Layer 6 of a small transformer language model trained on English Wikipedia (9 layers, counted from 0, width 64). Numbers have three digits each and are written without spaces.
A neuron's activation on a vector x is GELU(weights . x), where the dot is the dot product.

Input weights of the MLP neurons that the questions are about. A number n stands for (n - 500) times 0.0025.
n7: 306067474615628396576300481459593634659573605233642238574607529567309673445544405559483704448436328560533547419716663740336685563468656530774196581240564198618623352593462396281524504501608626
n8: 554449433679454452565229526507543436316426689612378405461534628428387659461456398621655665525669349620342566272516237380662541387318371452492567644524525549429725414593434707352426637537598368
n9: 413394508657152722616460453743353400624282355580656240572477548498460309246612306563474481710801619446741792424501421461336492293571403216423361433264408388455495548507655437373661748445507411
n16: 105878454678592355706298739422378446449244696425248499512770239470467850725557590610410514834409519482408832688457431505509726380544618311601382347295289510616555402482511556438830576747733531
n33: 508268622265435555510403362456327468309642500436269551707338674576654455607502505634650446625589550599534740454712446450412637206281527434532378743664130473593485437817470444820583544366574680
n36: 554608452420363591498379395311466398522576400360610592412344353504322656504321566601379312289446605726525681428476351424803670470445214530240564373484364302378898319675498524496446766378583490
n52: 524501366469536564514106682718582540464696572477416439468398492582408533481095476489465579622650474506353343806450753306385654314623501419509830777601415515390635309640369466310497348524330537
n75: 580496714500348559277727671647465570481361244573656634528406587451637703558733415433519294446134553871314513516433533524370508428487504450273425341745426508332390281674596634641706436483296558
n78: 326619583354586451518197324510410686501593617384484519475486740227560451736622456748572663227632501440783461423337800585577490276392555463647288746474512258695365351495559477450696687609538508
n80: 309556308272467523574506542741274750659628481622432362474475424362359377517656510701289246520492655365570555331564392587505475465559312248565344427543410569346527495630672771434437282333543562
n82: 323485525410536506436389612346512353268200461326575393600798561280407714477387565815327058696590461652417523705451235837614458534453410515514345366672559684510514382447306430276719401339547545
n91: 461856369430708513503357603491380386404310557534550381613701623311424896751391257390708407437525495557156568342419572732649475605633482634710429594554446377544546427754515533469619253372789683
n109: 519543480350480521526430397375374522526741652373489538797465708561587571795621627498710449593344443437551529607546612769563434578633561258493654603638448526452495382310144363466721512211369417
n125: 466616512527459449368660443366398264665296603596546333228392346353450634370688401671761309608759306397584588065288507485492689477251659430653260456509521512786520537546433550639449348534598671
n138: 312455404306557529603560664537553143329608477453643567588382370669437465671227630581521507463661453405593753470457488347615379447609616375600457601753416219389512478589581306432558445214518832
n142: 437416185315450402286308494336298340555499408500649759572199282257551654527455096568397433558399456420595349534487339565540466437488337534307663400287265620574669329646376645102713654508422471
n144: 442415475331373649675515498609393289491846404349420300449582623621704645475624553714642845469682303332342643746402571520517765702543569690528403608521558608665473271462464363390721410518516537
n149: 426364680498265767599459450643500437472448545498486356393465639401469562542491655556508589644313423547771347455130502362345523420468138585479463357621197512431322419464638452588324570586391684
n150: 554413478482588454322232288455489354523652585352429781510444581477304527677605553472305403470683350481446489537299533537567439332714519612709744469391196549416485557626308453792713628694722407
n163: 370731501715535691569730490509720407559508397381204230368591527582545590506334527718596475551446366526479613505475466581396702616478666513492613428348377651784423406690416524368595568434467452
n184: 384548599497481315699231544346621287543602600212582643553502474341187521596591353503469475491317251807127442490422632379452554391321376426274562752357309296496384447529475534443613782335810650
n187: 341565359748576466404025724564305368665455467264595272567315536583623508668693406665575657564432341616702411766371532485529539344768498382328510727571373477489428492587487179338471368426646456
n197: 241456661854481629224566732520314469508326514946370510672221258424584526357672456548407481282766374320514730594454367284674668253538403566496463453628474546396410381332336779699612295551438613
n198: 378601670504527512386469557401488356492450657469657365493518655332500572700708469627609552365644424594627520341389689464413639413481188568487590448737512405382627389533381502543240610588466600
n208: 316664341553466599618537652642361346427273401510560585431683576568642642441512271598816548331677226594521590700491640358542461252542367582615560534657333374581616405692435824750659592431367572
n210: 535489587596728692496658710605476562740432864388650543721553477497552493634737445400533524359535598574543731434361529587368553230176364451341758692585502427312466482566794332664368655355544466
n224: 403459638572430633322550780574268624254574640456439545513684486527334668693438351468664258760755371578748536295449683360548549287373310319271433537270488143458269612339542203439352371365557544
n234: 297488645176456603632522623711458874485441658518665397512534720493377483474657328500587520546575603494516521394556537347415520637663219374556351587537567490514440538637582629336638492495494774
n236: 794664394308900783423594420367033373811497778423408842417633602337026718646616340347306553391371299425216763207434591487272594565283350460434482414486241533760494385349336523493486471364681685
n242: 766409221586481524318597344742568658489725517441363645361573731320426534540417714641551428477501454349703250429576527473200598447563489626258527483547410294367670486616524527280587549346778600
n248: 678535422600661670289497137545342528541564551418673512433529488261340556686508394635726515803440368549651464200551281602665559577582342390590488225503362280782387495396574431764369365619707614
n253: 218290602400759649258507595449384370300420470487362435305386380364415588508469535511730467559479501462358501384310325393564592252289495522445410498552401575602602571363504677482424221675679626

Each question shows a token from some text and the vector x that enters the MLP there. A number n stands for (n - 500) times 0.016.

",": 522739519355429506577334410401425490274491407447635698459579298565519559408485384520532533317520652403463571436417569619516450516433499611497579609408423362494357412531403605445455550436358500
The most active neuron and its activation: n142, at about 8.9

" Native": 391607527446182244480419500371554522343408362746574375662467353562623517339580562395507504571457447378530428494501554626341500642524690499496447535410451385668373527445446526638374427512472532
The most active neuron and its activation: n125, at about 7.2

" Award": 532639466363417550503491397420661553334579495604576421483661517456405204525547437458429444294540453450380474678409424615324378522629778588530573585457515430474477676433522516667399435458585388
The most active neuron and its activation: n150, at about 5.7

" |": 527545498481361428571537265368553576136449393431505576516466357612582367451579397385470437422432516464502489674532503593417679528429629589442502507390569413441356536564527462587466531455525434
The two highest activations, in order: n33, n75

"ating": 533587594521412322292702411425573420236573549525490516571582504544560526461548470457583498387541406539469425505497457692409544396552630492556400668430516326481368686389595539641236432498524504
The two highest activations, in order: n224, n125

"umn": 695644506465443312565459529466709530400498522455668268554514385708622216479517402359543584423588545476440341545481493517389474590720639460568559636343500456651398701370676623560297425496502482
The three highest activations, in order: n187, n52, n234

" Chief": 481650589317440268578524468500623507388505348680501471600557454633454537458600453368455404277427563374504509590588507639229421490570712383476499528525395355529427471423343558575453477444642481
Which of these neurons fires most? n109

" Ext": 490513548261377324511510427590468462482482377490521468650650485538514404489403365312475627430421554448495400539518552658383425598588609460633586496564584308545365695309403373474198402466611417
The three highest activations, in order: n109, n7, n91

"ag": 450583611332493328494639529536732509347442343461422371472496426536337497432666540329571651395442472382522370401722450496483280548586603557558674503538468471627398559311567573370196477515602578
The three highest activations, in order: n253, n234, n138

"-": 486615644388583463513451424432534486137452509541665481435561462613538584328422538475486542503433577295543498628393487469257592412535663512470546398455413373467371474428537507619391491409478418
The two highest activations, in order: n149, n138

"0": 572492630331614408569301317491741601393361645511452510552578365514481387432647576593616765633512350456556467455620417553372568399495480581299612701518526457276574588481557627599386401473464460
Which of these neurons fires most? n8

" (": 506709693327511394471508403468508438431497583438397645535651371603647208400578335660564471441492446381446516658461563490380571431707648723427495531400468403420514701512507484499557462531438373
Which of these neurons fires most? n150

"1": 514617747317467340523303405508763384390472432494648412639573366568462450462592434638606460665350499378543607620503457612364409337516425666363527618498454454487453642518445605489311431460434600
The most active neuron and its activation: n184, at about 7.3

" B": 719497610334326329470446474439444590401443471788513388510679475418552346357472412688413543428426453521421541640670469513364419636619715534491690535420604424516320380406524460594352464570479426
The two highest activations, in order: n144, n75

"a": 528753612552360289442601504479649517281480451666547560545415479399585353418536473578432510609317433273580622584587442523518339507413593552379493503553465448414506614514444554435151564484479500
The most active neuron and its activation: n197, at about 2.8

" Republic": 541614397434416304454426365377656494387537297683610323554461404495550172391566418209446494528533566353420375569538419689371516607525559526558572685395479376556407550546623595553490568451490588
Which of these neurons fires most? n9

" II": 370612438425523193382439394570487433426381278739564379394637373661456458459542528455549549510383411396399385600483447525338382468453486611439611547490413375558403548436573580498491541471248288
Which of these neurons fires most? n208

" F": 508540569371465163513375498536610625485285369560553379593668469641543540337404413611529566446399592414469473592674496518331479502517683534510612430679567399503313452465548519503250470551401475
The two highest activations, in order: n7, n52

" Th": 632554627405359286598471540579456546451510392532717339630571362526500562383506396586363578388396629432444457491832559502335502579638757600602609519452546441509403701468565469494334428639375436
Which of these neurons fires most? n7

" Early": 422648653360349298503418528454744548275477398498612354541540398613520562370508495671617479473529364453516496462560420601399513551514571493479380562466294322509517641343585598684348425550413542
The most active neuron and its activation: n125, at about 6.4

"it": 718651684489395371496669610420702598278573344689466338649415290612556294479425444235516438538423567545499449475507455487438527421526758545529554497484599462536414500393512524543353569366652559
The two highest activations, in order: n75, n138

"Th": 554603681424301406569491525564552583391352526575741348600525293331454498407489355474480567457412508359470525503755450485332447549629645695443626522559462444536441687441570409500264397674380459
Which of these neurons fires most? n234

"restling": 476685570458417334355406400537622489234383525660446489460550401461532455510553548419535424461378399437374402471415449615298317605549640552467484549592417412478455595496689700498338410460522480
The three highest activations, in order: n91, n75, n253

" ": 613522555357577270545443404553741494305438261594663499595564487513603455417627428860545633472439596412462290574457457394321541474601607520522511413378491367497463625460513494577419444430524367
The two highest activations, in order: n242, n78

"now": 518622618391581267619298476637804451368524279456610483492538455627389536385496495336503385501622369379457424406576526463435428615525509476369702633508432515513505615380571541387132520430491285
The three highest activations, in order: n52, n184, n8

"2": 488670513288513279456536513569539409393410312530734291454626530649613576413610641622517649448541611382559366652391612499380513566586508540434588467424500382401353464419490573511417400430534467
The two highest activations, in order: n144, n187

"8": 486387781293499397506352441674605558528293513446718572584652459479560708424518531476546439538498611517515489647405500610536491498538618682474408718430604480344475662421551649381444502396493570
The three highest activations, in order: n82, n234, n7

" National": 527533454345237216495353425393726591334502358657431326525468354588668415506596385294476519447623588438526386589486470619396441559571622508533532582553535339433422553429498511643481453526549567
The most active neuron and its activation: n33, at about 0.15

" Pra": 604672431292301285482499463501477508378522466649617557489421455501417431287316388374260566424491502537578358584636497422518480685526696549339548522462712430456555660402438497496426514515467419
Which of these neurons fires most? n142

"f": 689656660312445420564519551507428496570536304558688561542594438562493479433393388749453481516351608505519543556617573502484476727465722568419741457508353484432308647332506516582175409578596483
The two highest activations, in order: n248, n75

" the": 517646465359352247491511554513598579169429316646668453494541517575656595344357465500570502434535663470538463544502562640413525450576648415498461507433485401431424584443526507591443420587561449
The three highest activations, in order: n75, n91, n208

" Ko": 427551407433478173504520372512544550323463411652472478534482439456540334417389451278384484494479448376464399558612441463428374811602578560450482509506701510440431504468632490411290601277410338
The most active neuron and its activation: n80, at about 0.64

"her": 503649619350556350631561548518610494330609473562485627509443313772534348580371397279500474532673412477487467497516453608341438770578667575478617495521413495605416468453568597512198472569613436
The most active neuron and its activation: n138, at about 4.3

" winner": 447613489389463511456614386438510556329411409752492460549516418453445298470590385409507474324596444520376482624442380689361520475493756610528621728396421407475395599413614553581402379549433520
Which of these neurons fires most? n197

" The": 433658484381377236556480606511643545154394294570631437492551576562545568382437451549585577437505523379517439558505543610311504471603606407552406448458473430433423497446520477569373498590465424
The most active neuron and its activation: n208, at about 4.2

"9": 609530676294657476601293467583709599378310597460486413555541367634517435451653477720552660622547485562514399535534447610376468516552610604400627743470515431483595615444641620467411378371431401
The two highest activations, in order: n52, n187

"7": 506691528393679416591635483468528492363381418451747502452669357677496448618620509650424677259515448324373557489481609543600367573464599708452658537456521515542395667517487567472520508416428395
Which of these neurons fires most? n208

" team": 552707457412443369428527338453685312327522379579325527495554523600532296484566454391435431435497369415394408537372392663336465740650684552445575493398453451611376555559615591463324456514479426
Which of these neurons fires most? n163

" Czech": 337499524349301378561483439413598561257375379680539416610366310481581397472571449362522496463454533415554475661472562692354414588541512708511438522541643373487487503434470542570302475467563574
The two highest activations, in order: n197, n138

" Slov": 487532492319410509504525398514543673273434394705507363611352365468514235406640385254418622436469604344643543509496544547255444561546551672615570507551615406473500415460554486470325388580548484
Which of these neurons fires most? n234